Layer 7 of a small transformer language model trained on English Wikipedia (21 layers, counted from 0, width 96).
A neuron's activation on a vector x is squared ReLU(weights . x), where the dot is the dot product.
The model reads these tokens: "– " "vo" "ice " "(" "1" "), " "elec" "tr" "ic " "gu" "it" "ar " "(" "1" ", " "3" "), " "s" "ound " "effec" "ts " "(" "3" "), " "d" "ig" "ital " "ed" "it" "ing" ", "

The vector x that enters this layer's MLP at each token. A number n stands for (n - 500) times 0.0073.
0 "– ": 427 510 605 539 431 509 500 471 596 468 475 463 559 279 427 534 651 473 345 500 320 355 546 634 472 289 529 525 601 357 556 581 643 892 368 509 528 494 464 399 570 268 631 461 574 396 465 381 430 153 515 446 574 504 684 374 653 679 506 603 156 537 509 306 498 243 425 725 484 489 614 191 549 512 431 503 736 283 684 172 495 434 512 766 551 794 380 514 472 397 499 402 687 461 436 266
1 "vo": 209 576 491 440 495 608 521 580 461 511 523 483 641 312 331 435 520 690 403 653 248 311 532 643 442 442 524 601 569 370 429 574 698 800 349 613 489 403 528 494 656 432 835 387 629 636 522 438 492 407 602 532 404 623 638 655 500 412 518 815 211 531 624 407 327 294 348 615 417 387 548 216 668 354 407 536 734 567 628 196 406 612 420 508 413 693 625 520 477 266 416 326 497 364 530 284
2 "ice ": 311 630 523 409 453 393 372 462 616 373 294 501 517 212 448 543 541 620 396 587 281 366 500 676 554 577 689 619 492 324 408 665 588 867 232 478 531 516 616 381 553 361 569 528 498 512 556 584 252 273 519 487 601 492 735 440 529 515 471 600 140 321 473 294 415 222 433 706 522 506 368 200 578 663 513 461 705 497 416 348 504 580 464 725 516 727 523 500 444 341 376 437 641 316 411 289
3 "(": 494 404 491 661 348 457 321 484 476 573 478 445 603 182 451 535 577 498 265 473 157 322 554 516 539 284 549 493 540 299 635 705 626 934 476 624 467 447 541 407 611 368 680 384 485 544 533 535 396 103 476 522 600 694 594 429 795 530 369 477 214 570 540 395 529 319 547 607 508 607 597 202 516 547 439 589 630 363 730 318 439 468 414 709 445 697 522 490 481 312 543 516 659 444 575 452
4 "1": 479 627 471 660 465 503 337 575 466 396 613 399 580 241 515 477 608 661 320 447 242 308 532 429 389 232 398 440 490 412 648 735 529 803 495 440 601 380 613 398 673 334 786 485 561 583 643 428 510 314 571 415 272 620 732 706 663 593 424 490 335 617 663 404 437 203 586 846 439 546 676 297 545 411 404 444 658 358 531 408 378 426 417 720 313 731 513 549 425 462 566 461 622 446 642 393
5 "), ": 483 506 469 511 522 593 507 637 702 473 426 516 661 349 434 522 615 458 308 601 317 424 630 691 479 334 638 587 486 458 509 695 657 796 454 452 478 439 526 504 637 339 546 510 411 368 555 456 278 263 497 229 564 535 628 404 676 502 351 500 263 576 554 157 370 355 391 835 454 433 512 220 506 540 410 490 707 383 723 410 503 431 522 706 496 834 303 491 453 350 443 441 654 383 176 315
6 "elec": 530 414 464 578 466 449 358 767 281 372 452 442 532 316 359 408 433 667 374 666 298 348 556 647 439 196 667 591 518 654 392 760 594 738 260 547 575 362 560 153 595 468 855 405 482 578 519 510 340 520 700 389 467 702 527 545 738 449 497 735 337 498 621 397 585 309 380 773 651 442 444 489 554 378 496 448 493 317 428 526 567 561 594 682 401 611 532 586 456 288 553 346 552 359 377 331
7 "tr": 348 476 441 387 506 506 617 615 625 384 444 257 760 168 364 496 799 746 411 658 387 363 442 515 463 514 537 380 407 499 662 596 542 631 348 470 699 551 616 220 507 659 603 548 409 504 704 673 83 467 481 591 390 506 580 408 482 513 696 493 300 471 524 315 384 307 561 724 473 521 532 259 463 379 353 441 656 429 481 383 492 321 517 554 648 793 584 344 557 270 513 381 519 368 643 375
8 "ic ": 458 657 557 402 516 425 540 609 457 616 301 509 767 411 430 577 610 589 339 586 201 420 500 696 629 531 555 487 455 455 458 767 710 747 323 597 582 507 750 361 709 372 672 433 493 491 497 625 290 264 563 464 357 592 656 523 750 562 384 582 197 314 306 414 485 300 554 674 598 541 488 213 547 577 361 501 727 494 263 465 549 457 452 704 700 763 493 361 392 436 495 432 512 482 360 325
9 "gu": 612 548 438 380 416 636 517 560 441 414 498 221 729 420 320 503 610 662 275 670 387 332 579 698 462 444 495 557 496 444 447 871 688 792 197 731 623 435 586 432 486 346 761 357 627 604 318 315 492 386 465 570 348 579 555 429 615 660 538 628 293 668 706 465 384 477 327 742 506 441 573 434 809 359 474 508 672 393 539 290 570 423 533 404 466 672 569 513 436 355 461 289 489 373 560 433
10 "it": 300 695 571 650 495 514 396 543 618 406 481 524 560 408 558 595 486 650 370 498 268 328 438 699 595 367 609 418 461 491 466 630 536 668 338 665 543 590 749 617 601 485 697 435 577 324 475 652 321 520 272 475 501 717 449 365 525 350 807 548 237 691 428 446 359 247 347 511 514 578 670 374 489 239 458 324 679 417 488 245 453 450 588 632 527 867 386 575 284 448 445 271 537 250 534 369
11 "ar ": 480 611 416 520 464 490 492 599 526 439 399 429 908 294 511 544 570 511 260 578 284 380 353 728 705 558 696 546 329 355 389 699 660 823 286 658 536 511 545 459 709 463 785 440 380 409 571 602 418 239 433 403 352 464 518 531 695 513 457 580 180 489 353 343 521 408 449 665 537 519 441 257 315 528 417 370 678 501 361 312 556 517 586 667 561 801 381 380 373 408 433 397 560 551 492 401
12 "(": 537 432 433 715 288 478 376 471 444 597 486 403 642 257 400 522 574 526 217 509 165 357 540 562 485 313 610 497 557 305 622 756 649 872 475 662 427 409 536 366 597 435 668 374 483 534 529 541 360 143 471 485 571 685 558 426 846 520 325 437 213 597 566 360 544 323 571 635 448 592 559 180 558 462 440 495 607 355 723 424 484 427 434 700 489 741 437 495 451 350 537 536 598 494 591 552
13 "1": 499 632 453 685 432 509 332 570 449 391 642 397 602 321 454 497 603 681 313 455 269 355 545 471 368 246 422 435 495 432 632 746 535 826 531 475 578 359 660 406 692 346 804 493 579 585 651 405 507 336 543 426 264 603 738 731 649 573 398 473 336 614 675 395 451 212 641 870 428 580 627 280 585 364 402 434 663 332 527 468 405 397 432 668 363 719 473 556 440 485 563 446 571 449 660 428
14 ", ": 617 499 494 639 507 659 492 554 675 467 544 445 623 404 322 483 572 635 401 507 379 333 674 655 439 308 536 588 573 469 588 783 596 744 406 556 434 482 574 394 713 363 614 455 470 447 531 475 394 118 506 270 420 562 613 347 666 462 414 391 200 678 597 412 430 341 388 850 402 524 481 295 517 476 420 409 745 291 668 478 536 517 635 655 515 978 362 440 352 484 557 376 613 476 348 431
15 "3": 567 547 535 676 442 723 473 498 489 357 575 373 711 379 412 546 566 628 375 430 388 457 640 648 451 304 403 404 582 351 525 740 653 740 382 442 616 363 598 377 745 396 809 389 632 618 595 366 498 379 517 327 393 575 742 665 591 603 383 453 245 586 623 552 435 83 616 802 426 486 675 214 501 297 542 361 628 328 527 386 496 349 357 582 415 662 406 385 412 459 682 386 565 532 517 493
16 "), ": 511 491 456 516 512 652 524 644 686 448 447 525 678 384 371 527 595 482 291 614 353 450 652 721 491 305 650 559 515 484 489 722 669 761 464 465 445 425 564 497 628 342 527 525 388 331 573 443 271 270 509 236 521 521 622 447 653 465 328 488 285 593 548 173 416 341 437 848 450 455 503 201 562 492 412 495 732 375 709 489 495 435 545 649 523 828 254 454 458 391 460 446 648 404 162 359
17 "s": 461 529 343 515 534 726 502 520 403 439 671 398 567 289 208 438 602 660 299 626 308 386 605 570 355 329 459 505 483 492 561 562 692 829 413 430 606 378 692 378 623 507 726 458 615 541 604 488 481 374 614 359 378 639 609 382 527 646 448 498 145 641 536 432 335 47 708 712 292 448 561 235 547 318 550 493 628 285 621 375 474 458 490 475 385 657 388 565 479 386 361 373 439 378 494 475
18 "ound ": 476 609 512 514 602 420 414 424 571 571 433 634 728 423 574 600 549 664 317 584 465 389 569 696 527 393 690 513 421 393 413 736 772 842 309 415 548 603 657 420 813 380 671 413 534 561 683 589 612 298 551 341 451 382 443 507 532 550 484 631 114 584 321 440 576 404 601 816 489 348 423 296 637 483 592 375 544 418 502 428 547 601 517 722 439 823 451 558 179 534 545 455 667 533 304 433
19 "effec": 573 447 552 451 383 654 417 729 580 350 577 388 704 397 447 603 515 525 331 605 225 274 538 602 641 70 558 541 486 641 306 681 692 720 438 435 607 426 613 461 587 338 705 423 549 545 689 425 487 522 446 487 373 622 440 580 648 307 565 678 267 622 713 171 410 145 397 704 546 536 482 475 642 353 522 525 469 591 499 331 514 495 593 506 397 722 477 639 387 265 448 323 495 396 418 429
20 "ts ": 441 587 497 436 514 448 452 596 594 427 375 513 709 204 422 403 744 547 283 640 372 455 539 619 477 369 734 452 445 358 344 608 660 905 375 562 509 596 501 469 657 367 675 381 466 479 575 603 354 340 578 320 548 599 527 401 637 496 479 526 198 554 372 430 595 161 515 705 367 550 516 223 464 653 563 405 693 396 391 493 466 578 483 768 448 973 501 491 409 473 429 310 578 492 410 516
21 "(": 568 413 496 720 266 490 413 472 479 606 497 469 649 294 335 507 543 538 230 491 205 374 572 555 435 304 589 487 554 338 603 771 655 879 481 617 402 432 518 419 633 397 706 377 475 538 569 541 391 114 453 438 529 689 574 424 806 531 358 472 244 587 604 443 550 351 670 625 502 563 539 201 573 429 398 513 550 293 808 459 494 412 466 666 504 793 442 536 432 334 583 503 581 476 565 548
22 "3": 602 585 539 673 380 604 413 562 482 412 573 424 692 386 440 523 552 568 380 415 332 407 594 560 418 344 369 467 591 376 571 755 716 802 414 344 601 334 617 377 785 421 793 375 668 648 584 363 489 344 537 420 397 578 705 681 614 581 387 472 319 617 654 593 500 124 640 807 452 491 641 252 522 329 492 379 647 315 547 367 445 286 336 566 406 735 435 391 414 426 661 396 560 484 615 496
23 "), ": 506 485 501 506 481 612 524 667 722 472 468 529 666 397 372 527 599 480 293 613 359 434 673 686 484 316 638 569 512 495 491 759 671 784 483 442 422 416 560 512 636 374 543 511 407 343 578 431 270 257 501 261 517 534 609 455 648 456 335 479 350 599 566 196 430 360 474 824 459 433 488 211 576 498 409 477 746 338 753 515 489 439 557 640 506 863 243 456 472 402 462 427 673 401 170 365
24 "d": 399 630 243 601 413 593 498 627 326 449 484 276 652 311 491 538 371 774 275 612 373 487 538 669 365 456 630 582 503 408 430 606 670 823 247 492 576 311 687 255 765 519 718 488 467 562 615 507 435 503 543 407 263 548 661 372 542 595 425 493 240 622 445 549 338 290 597 694 450 289 487 349 599 332 526 478 594 328 747 317 474 446 513 468 283 718 558 468 412 508 546 359 442 288 480 356
25 "ig": 84 537 468 581 263 555 544 584 404 539 491 531 615 511 545 694 547 802 325 409 407 435 507 729 507 509 575 491 311 485 308 697 564 582 256 523 655 540 779 465 516 577 657 477 500 371 535 501 166 576 354 476 397 386 494 581 653 537 382 670 335 521 550 524 317 300 268 788 682 460 321 259 591 374 596 444 723 423 688 275 592 511 403 546 418 671 605 458 407 354 460 392 478 306 371 482
26 "ital ": 512 609 521 458 441 495 440 638 392 431 339 513 839 371 561 533 600 652 224 526 402 486 479 710 444 523 620 534 452 391 388 858 643 769 265 552 555 540 663 475 662 541 736 520 398 480 583 677 322 257 407 352 392 459 494 447 730 482 368 623 255 409 393 335 495 285 440 640 676 551 399 229 489 588 361 403 560 423 350 440 515 378 565 814 427 809 502 473 394 391 491 581 571 285 321 418
27 "ed": 445 657 425 527 511 710 522 460 480 414 582 414 729 584 631 516 494 660 387 446 281 470 622 582 513 337 386 519 425 453 61 712 666 841 252 597 567 455 457 258 548 535 783 586 392 488 612 448 349 539 499 411 452 369 581 488 628 368 421 632 199 641 660 407 310 173 552 664 428 466 484 341 518 281 642 415 601 334 596 234 462 402 491 577 367 676 471 409 475 494 428 335 408 433 504 286
28 "it": 204 827 561 547 436 621 548 489 563 460 532 615 649 497 620 659 598 671 340 617 390 384 493 605 510 258 574 399 462 581 284 629 617 735 395 502 587 551 547 521 553 414 831 519 461 476 535 668 272 525 427 292 420 512 469 456 516 418 742 536 232 503 405 437 479 296 439 621 654 478 527 232 342 242 595 353 395 473 598 267 567 333 662 722 487 875 493 567 414 546 426 349 601 277 355 432
29 "ing": 377 642 475 570 444 575 698 465 454 430 565 526 797 440 346 435 443 683 399 637 334 359 471 528 518 290 501 455 357 467 154 610 542 763 355 459 716 522 586 440 494 364 835 468 609 667 629 678 360 494 442 282 611 452 682 388 422 450 431 535 179 512 443 304 426 113 357 674 497 563 416 314 350 482 641 407 725 368 392 298 582 454 575 581 378 523 448 437 276 565 484 331 578 534 355 345
30 ", ": 467 511 546 620 433 552 483 584 520 622 499 420 868 311 397 567 650 568 318 681 225 443 575 760 527 254 602 625 569 406 394 751 665 788 390 571 480 479 531 466 588 416 665 460 406 399 590 543 336 203 487 339 568 492 645 427 708 502 311 341 242 519 498 295 591 401 484 807 493 578 552 316 566 503 576 465 751 417 664 410 517 534 615 674 515 847 409 336 407 372 471 364 559 442 337 551

Each question shows the input weights of one neuron of the MLP. A number n stands for (n - 500) times 0.00063.

n378: 593 389 370 362 449 464 425 411 490 431 586 348 584 535 576 454 699 608 383 588 507 444 643 392 704 431 559 545 490 395 455 512 443 500 513 535 384 374 398 697 507 400 105 584 427 641 391 453 589 350 439 430 298 587 416 705 512 525 411 592 580 500 373 603 328 625 488 526 393 487 404 395 512 608 715 569 473 484 535 525 565 620 596 603 547 510 311 406 767 382 607 379 275 430 617 506
On which token does it fire most, and how strongly? 9 "gu", at about 0.13

n62: 565 565 531 531 478 410 541 425 331 277 669 481 356 371 599 477 614 359 500 610 401 670 448 244 432 563 474 605 355 461 597 537 452 415 582 593 392 443 503 599 457 457 490 497 369 581 420 694 530 433 594 403 348 472 413 744 574 471 392 613 612 619 437 565 551 503 500 503 380 528 461 577 561 509 689 462 591 530 423 437 466 341 699 480 395 464 441 559 558 500 530 744 413 621 423 452
Which token does this neuron like most? 4 "1"

n226: 447 660 339 602 438 457 484 306 345 500 587 398 559 393 635 607 622 545 429 553 662 447 670 407 531 490 400 471 405 377 462 148 528 357 727 701 466 288 681 359 486 554 579 434 457 315 374 423 573 426 491 530 545 374 478 598 698 491 443 319 512 625 330 500 684 436 354 487 406 602 496 507 414 532 507 591 460 546 441 513 289 399 683 403 486 373 379 480 428 510 539 553 430 349 402 415
Which token does this neuron like most? 12 "("

n7: 604 684 514 335 483 471 616 536 549 344 586 463 347 648 547 352 447 365 580 570 571 426 386 348 487 467 550 595 674 543 520 365 542 323 408 622 405 396 592 630 597 400 564 599 476 344 584 427 301 369 570 437 640 528 362 562 506 332 602 481 546 590 445 535 531 361 473 568 376 300 705 513 343 532 356 314 391 529 541 525 347 426 562 438 463 457 429 519 712 598 632 477 785 242 471 583
Which token does this neuron like most? 28 "it"

n150: 421 586 597 337 696 656 538 519 581 314 443 289 484 361 458 511 675 624 479 407 357 447 629 476 435 583 500 456 473 657 609 611 474 445 521 430 464 604 149 523 457 666 466 536 477 448 478 532 733 662 329 345 551 482 698 360 437 696 472 455 354 326 380 442 641 516 241 531 485 461 572 625 452 470 357 639 511 778 494 328 518 425 504 625 325 408 569 589 621 470 466 559 418 574 448 348
On which two tokens does it fire most, strongest first? 7 "tr", 0 "– "

n146: 325 309 442 530 383 465 303 458 321 580 507 475 461 527 430 542 397 402 468 716 428 560 619 442 351 699 440 561 555 489 478 602 474 559 585 493 340 537 579 373 748 429 504 266 705 504 536 379 577 362 389 521 562 570 571 481 487 627 666 538 612 235 342 490 271 630 484 226 611 407 413 504 471 439 528 566 333 465 522 654 852 452 373 560 659 429 538 566 511 303 382 497 528 585 559 646
Its three highest activations, in order, are on tokens 21 "(", 12 "(", 3 "("

n236: 540 489 423 423 578 716 440 269 364 480 386 441 591 535 664 381 594 620 438 494 589 534 601 517 614 436 341 593 433 393 548 497 588 259 651 276 401 602 299 567 402 540 430 500 441 553 595 547 596 351 540 565 153 579 274 515 662 453 289 539 420 359 269 521 409 474 412 619 567 504 408 383 237 445 429 395 349 290 377 605 645 539 575 389 361 244 546 472 392 558 423 504 560 471 592 598
Which token does this neuron like most? 26 "ital "

n60: 526 545 444 494 525 422 557 456 565 597 335 580 542 460 612 372 346 415 573 582 380 641 219 418 661 483 523 540 430 483 578 385 438 300 510 637 511 475 417 545 417 510 544 397 541 466 549 500 805 530 506 630 341 554 606 697 368 232 398 480 221 376 472 507 649 635 584 597 457 635 559 399 582 654 551 350 476 470 545 555 528 500 384 667 563 339 413 497 232 461 738 460 348 373 517 680
On which two tokens does it fire most, strongest first? 11 "ar ", 18 "ound "

n250: 417 497 289 409 539 603 358 509 393 437 521 542 668 514 483 534 411 524 641 419 693 539 558 421 678 691 378 463 543 459 644 337 608 605 291 360 396 473 636 429 481 548 449 506 584 588 468 411 585 435 430 357 638 530 630 523 539 491 349 472 576 506 421 275 440 474 543 494 563 616 480 535 700 518 380 391 265 522 444 667 405 423 516 458 529 268 373 334 656 412 655 447 567 672 475 473
On which two tokens does it fire most, strongest first? 15 "3", 22 "3"

n123: 503 425 456 448 593 457 461 711 432 588 500 686 401 560 584 259 442 479 584 505 528 459 557 345 535 558 663 420 446 408 395 647 629 494 512 565 481 461 506 695 560 584 326 555 469 610 743 612 571 470 557 705 398 549 664 555 529 409 361 585 428 400 612 473 595 491 525 554 555 541 573 497 511 684 485 452 509 512 457 378 538 241 481 375 604 342 436 446 404 666 343 552 606 292 385 602
Its three highest activations, in order, are on tokens 26 "ital ", 8 "ic ", 2 "ice "

n106: 424 361 493 455 551 287 583 509 531 802 556 527 633 570 425 528 521 637 569 468 695 567 504 453 530 365 656 396 522 432 615 311 458 430 419 452 497 548 503 540 411 421 514 617 611 452 633 448 516 535 503 474 497 391 684 247 580 762 386 471 503 381 398 592 663 413 577 465 452 427 454 404 587 390 617 503 376 574 583 537 824 293 611 341 450 448 369 490 532 319 411 567 377 431 410 616
Which token does this neuron like most? 17 "s"

n253: 401 364 412 468 638 588 323 374 514 529 490 476 515 628 511 727 381 513 438 521 570 564 629 539 504 385 387 480 236 660 567 462 485 460 613 533 570 670 503 429 455 441 400 342 554 507 605 572 544 727 553 603 507 658 553 306 555 794 418 574 525 369 379 590 576 544 450 436 743 493 540 629 443 572 245 521 555 341 650 607 677 577 503 429 343 576 564 430 706 366 383 534 325 610 389 278
On which token does it fire most, and how strongly? 25 "ig", at about 0.037

n348: 603 605 577 361 625 560 319 441 534 621 600 478 472 614 656 614 326 374 392 377 440 323 481 476 708 518 621 541 622 419 611 557 500 538 400 496 441 590 693 450 482 317 369 456 579 433 343 428 680 601 369 707 686 395 626 388 540 615 528 514 798 331 648 400 228 379 624 486 541 402 642 656 526 589 354 560 597 398 534 544 367 514 247 349 529 554 444 420 565 644 476 511 579 625 682 356
On which two tokens does it fire most, strongest first? 0 "– ", 9 "gu"

n271: 513 664 659 441 699 465 198 561 304 434 520 686 391 643 814 552 526 346 663 484 524 536 504 429 626 500 351 537 500 416 594 434 885 517 581 533 734 437 471 493 404 365 519 579 494 389 489 479 483 456 642 489 459 636 566 419 655 497 503 438 552 589 391 534 545 465 545 466 485 557 447 446 661 112 619 606 359 490 574 530 431 565 752 411 475 458 410 469 568 678 696 486 368 507 555 589
On which two tokens does it fire most, strongest first? 28 "it", 27 "ed"

n1: 436 401 281 403 444 607 415 480 561 462 403 607 536 481 453 585 517 410 562 551 676 622 664 528 711 257 490 326 549 539 646 267 377 288 598 622 582 504 598 558 262 591 516 292 300 808 578 536 461 513 394 569 357 545 420 519 541 565 395 400 661 456 489 338 726 434 394 702 557 463 360 290 364 316 486 428 442 464 424 449 605 648 579 622 471 500 624 634 535 711 482 635 488 609 329 432
Which token does this neuron like most? 28 "it"

n36: 570 365 728 576 334 571 594 477 553 459 397 416 393 435 520 183 409 497 533 487 650 369 361 400 438 648 513 562 409 571 334 550 393 497 632 443 595 629 517 534 594 356 415 699 437 397 559 532 408 364 510 428 787 751 524 410 685 551 664 560 500 500 619 535 557 546 258 388 414 446 427 525 562 500 575 549 381 379 481 486 407 682 496 365 322 504 704 368 531 462 605 113 258 619 437 544
Which token does this neuron like most? 6 "elec"

n134: 474 417 518 654 562 497 362 383 574 313 466 482 270 617 658 421 573 520 586 550 580 570 489 334 496 577 487 639 717 700 277 395 741 359 528 287 507 272 645 444 561 571 443 683 286 629 493 354 556 478 464 472 592 611 574 463 613 563 416 605 376 671 445 407 436 610 619 656 725 217 542 715 604 347 377 474 550 514 401 503 427 576 525 467 507 585 576 421 527 622 379 677 531 486 646 384
Which token does this neuron like most? 24 "d"

n375: 577 438 674 574 612 494 463 476 406 572 614 487 528 534 622 572 551 512 613 401 475 602 721 411 320 541 617 645 547 595 701 500 367 431 398 581 500 588 569 659 367 545 279 497 453 383 699 680 541 441 644 500 463 533 320 560 482 585 602 610 521 519 454 658 269 465 625 597 510 403 527 549 447 239 350 517 420 440 517 533 573 434 261 509 513 407 500 444 181 629 450 601 585 378 503 542
Which token does this neuron like most? 18 "ound "

n76: 732 386 561 497 725 562 555 500 448 344 467 395 404 487 605 500 559 399 478 541 387 673 551 422 570 377 538 299 363 549 420 433 364 430 422 563 567 388 430 617 547 563 503 594 437 488 290 478 580 610 446 450 569 637 335 193 409 432 354 515 413 421 510 403 361 543 483 482 510 459 403 316 420 509 512 402 547 438 514 668 397 643 618 444 662 609 674 521 527 643 668 466 517 682 509 523
On which two tokens does it fire most, strongest first? 20 "ts ", 14 ", "

n302: 465 402 407 457 558 611 582 443 457 385 641 478 383 603 724 387 523 607 374 511 486 515 621 581 293 442 395 518 616 559 535 424 417 439 615 382 510 477 509 368 453 638 463 333 509 408 443 503 583 726 388 612 548 301 435 624 746 644 500 343 520 374 584 473 454 317 304 473 503 449 503 440 520 596 230 432 484 469 448 597 558 546 425 447 342 450 552 464 443 604 335 540 586 500 677 500
Which token does this neuron like most? 25 "ig"

n96: 600 599 481 582 591 469 626 509 434 396 600 445 552 530 583 571 544 518 583 547 561 509 425 564 397 400 518 676 475 315 396 368 540 408 503 473 671 227 312 746 462 570 278 333 372 622 436 370 528 531 468 478 540 530 674 507 583 583 500 528 278 611 467 457 380 630 362 466 408 430 385 638 344 718 453 444 541 425 619 441 520 380 544 583 532 674 429 577 476 509 472 639 367 589 636 509
Which token does this neuron like most? 5 "), "

n126: 440 696 445 428 462 527 434 416 425 557 545 517 433 612 463 720 497 426 520 706 309 525 369 218 535 513 598 568 431 564 612 434 460 414 463 251 438 582 481 379 459 326 391 389 565 617 445 615 597 530 649 456 448 150 422 358 424 573 493 500 431 360 374 356 561 497 445 589 715 418 417 689 587 610 614 482 497 500 610 595 661 339 487 510 150 432 530 500 591 536 375 437 534 388 563 649
Which token does this neuron like most? 29 "ing"

n240: 426 636 667 568 470 327 721 374 483 431 488 490 493 626 507 316 542 406 503 444 691 261 359 436 533 289 482 454 472 500 543 539 510 522 484 651 340 446 506 602 439 436 390 407 594 528 474 417 459 568 579 471 451 540 398 520 491 527 386 415 349 371 523 500 368 500 576 512 603 468 353 370 444 714 804 686 455 550 632 488 414 621 446 503 458 382 503 596 746 396 562 296 472 516 350 333
On which token does it fire most, and how strongly? 29 "ing", at about 0.15

n136: 397 452 490 471 546 484 420 538 560 378 530 529 357 331 676 507 646 199 554 536 554 547 483 388 458 456 586 460 500 582 552 479 561 593 592 537 380 610 435 571 321 605 387 494 584 609 283 462 497 525 436 516 378 477 654 493 479 473 528 653 488 557 671 641 171 486 595 438 655 603 534 516 445 451 667 589 563 600 428 682 585 414 544 601 365 754 475 555 442 558 707 444 240 433 512 408
On which token does it fire most, and how strongly? 10 "it", at about 0.12

n86: 422 664 428 519 542 420 661 571 556 620 516 538 467 615 361 615 522 404 554 565 409 465 569 516 500 626 431 733 477 523 528 628 743 372 771 259 479 472 406 519 514 331 573 592 583 613 503 564 593 444 577 463 296 535 404 539 453 503 677 543 432 646 608 656 521 580 469 572 570 412 457 507 272 680 560 598 601 427 591 658 493 579 460 339 770 453 507 271 525 230 618 602 552 433 451 572
Which token does this neuron like most? 23 "), "

n131: 580 441 652 529 414 378 458 540 568 413 571 644 350 543 695 658 512 345 425 394 455 526 477 462 355 640 584 358 581 668 605 480 671 407 648 597 528 354 431 682 544 441 570 413 426 378 390 321 555 399 565 626 452 445 670 448 535 346 521 576 480 404 452 587 490 599 528 485 384 612 602 631 404 429 671 587 670 463 603 422 436 509 497 468 362 562 600 644 685 503 569 388 370 587 666 382
On which token does it fire most, and how strongly? 0 "– ", at about 0.0072

n239: 439 493 369 406 446 380 618 467 528 401 500 256 652 311 718 594 451 616 583 564 474 485 518 402 557 464 555 639 516 653 385 454 549 484 457 320 685 486 286 371 317 427 521 361 557 406 269 553 558 584 521 553 560 483 551 576 488 686 503 345 445 540 463 500 649 614 512 583 442 942 648 563 545 516 425 517 411 468 457 546 361 468 634 441 643 309 603 471 595 422 497 639 413 579 432 540
On which token does it fire most, and how strongly? 7 "tr", at about 0.12

n301: 457 453 380 322 742 363 538 395 358 550 466 543 398 572 477 784 727 338 339 503 384 370 312 555 355 721 593 428 677 577 485 371 334 462 674 290 591 635 298 590 514 665 504 577 461 479 384 582 391 547 591 575 380 481 500 455 533 242 500 322 595 539 511 366 357 555 290 653 570 255 393 529 458 452 521 537 457 609 391 477 291 462 666 407 478 447 444 465 435 493 663 552 614 432 441 550
Which token does this neuron like most? 7 "tr"

n246: 579 314 416 509 482 289 381 538 361 641 484 614 598 551 667 743 318 516 514 398 473 596 661 480 469 500 423 487 477 460 458 452 681 427 486 475 458 586 294 395 393 445 511 458 409 460 573 353 463 518 556 680 467 671 646 382 573 429 429 554 440 380 229 543 612 516 627 490 351 424 533 693 360 376 534 475 592 423 416 647 574 265 432 321 700 422 530 146 507 406 580 630 553 435 507 382
Which token does this neuron like most? 8 "ic "

n82: 606 475 383 424 526 500 448 565 444 346 493 500 508 500 407 610 730 497 317 494 540 350 531 592 489 535 553 432 614 475 496 391 511 614 712 305 635 283 616 667 507 604 308 647 389 563 547 685 514 591 334 436 709 645 614 411 457 510 528 594 569 600 397 400 365 435 432 285 799 417 401 741 507 708 468 463 265 444 525 360 361 580 238 570 619 504 476 372 706 452 497 347 657 568 448 447
Which token does this neuron like most? 5 "), "

n66: 468 759 358 697 519 457 416 375 684 497 414 569 565 585 637 510 483 239 602 465 434 578 719 456 497 470 419 607 332 515 437 408 713 467 537 455 434 360 474 335 444 429 337 500 494 357 305 395 598 544 525 522 375 358 408 465 465 480 463 561 477 516 580 590 513 534 609 741 497 597 447 675 585 459 570 593 349 442 481 543 503 509 353 480 484 679 533 524 536 306 650 509 466 488 455 558
Which token does this neuron like most? 27 "ed"

n205: 635 666 573 379 716 538 673 412 686 554 432 728 379 439 577 553 344 486 407 628 664 510 412 483 743 490 447 367 472 542 496 404 383 552 479 384 740 481 460 487 593 539 343 323 744 563 254 578 612 688 510 443 606 507 308 623 517 497 331 392 602 611 618 407 462 516 603 632 626 457 279 349 532 340 673 607 649 426 646 644 317 541 634 527 612 507 497 352 584 609 542 542 453 383 476 410
Its three highest activations, in order, are on tokens 18 "ound ", 23 "), ", 16 "), "

n359: 440 347 352 517 510 373 578 407 484 599 716 415 693 438 550 546 463 421 395 489 621 537 424 314 600 506 613 391 668 393 452 471 493 455 613 591 453 247 457 451 466 546 308 312 480 442 456 370 518 424 692 531 503 529 449 648 592 575 463 349 361 274 379 449 477 525 408 377 468 550 414 453 444 568 595 580 632 309 503 483 440 404 377 595 453 451 343 512 563 329 470 422 313 457 428 419
Which token does this neuron like most? 12 "("

n168: 663 518 422 385 665 511 489 396 680 641 510 648 629 539 441 446 585 659 577 561 451 370 414 364 619 360 442 524 546 576 500 524 364 564 485 408 709 773 259 445 574 427 366 613 650 572 478 573 500 664 567 314 342 565 339 313 643 438 493 414 466 551 428 493 338 736 580 731 447 489 586 663 620 458 601 720 358 626 535 579 778 284 605 391 578 624 389 468 609 396 418 593 484 715 550 336
On which two tokens does it fire most, strongest first? 7 "tr", 19 "effec"

n281: 627 781 540 409 479 611 427 434 500 281 586 406 333 500 513 535 550 364 479 432 591 561 561 557 658 500 405 526 506 571 574 337 566 509 405 560 363 465 461 469 473 614 394 354 555 562 509 321 426 500 530 574 460 382 224 453 506 486 308 652 569 701 571 339 396 405 508 558 580 422 586 503 473 483 530 528 545 600 531 534 316 474 355 559 470 399 678 425 503 568 570 596 434 586 526 299
On which token does it fire most, and how strongly? 27 "ed", at about 0.3

n217: 428 469 642 835 566 320 470 385 567 500 555 476 534 525 577 327 532 503 650 598 496 649 423 604 579 420 608 497 358 500 315 670 424 437 608 703 555 646 522 430 555 510 478 548 550 467 648 436 463 623 599 443 526 892 507 362 579 602 594 440 503 374 500 477 547 444 623 282 591 408 627 603 692 503 470 366 534 427 539 659 531 493 574 503 524 324 324 533 649 432 748 536 305 541 536 427
On which token does it fire most, and how strongly? 6 "elec", at about 0.29

n17: 518 364 278 668 543 444 717 535 503 623 509 630 475 615 486 636 330 461 567 508 550 539 555 360 458 581 718 531 584 541 520 364 591 444 402 316 682 611 346 551 593 375 466 386 640 538 416 325 525 520 515 513 537 374 532 334 464 536 503 509 373 487 609 395 483 596 486 674 391 420 408 577 535 506 629 573 376 271 483 425 720 509 557 473 439 417 251 457 647 503 553 356 387 666 553 542
Which token does this neuron like most? 29 "ing"

n103: 339 658 712 387 524 410 546 587 731 484 454 497 582 522 537 388 471 387 377 440 427 630 548 422 535 420 618 516 632 483 451 592 482 381 628 479 434 729 475 379 551 384 328 468 413 433 455 565 731 626 596 459 228 606 500 323 427 430 288 560 459 633 475 539 425 320 336 490 691 510 776 572 547 585 315 281 357 654 372 487 374 434 456 465 586 330 610 497 460 597 454 447 357 497 567 573
Its three highest activations, in order, are on tokens 10 "it", 19 "effec", 8 "ic "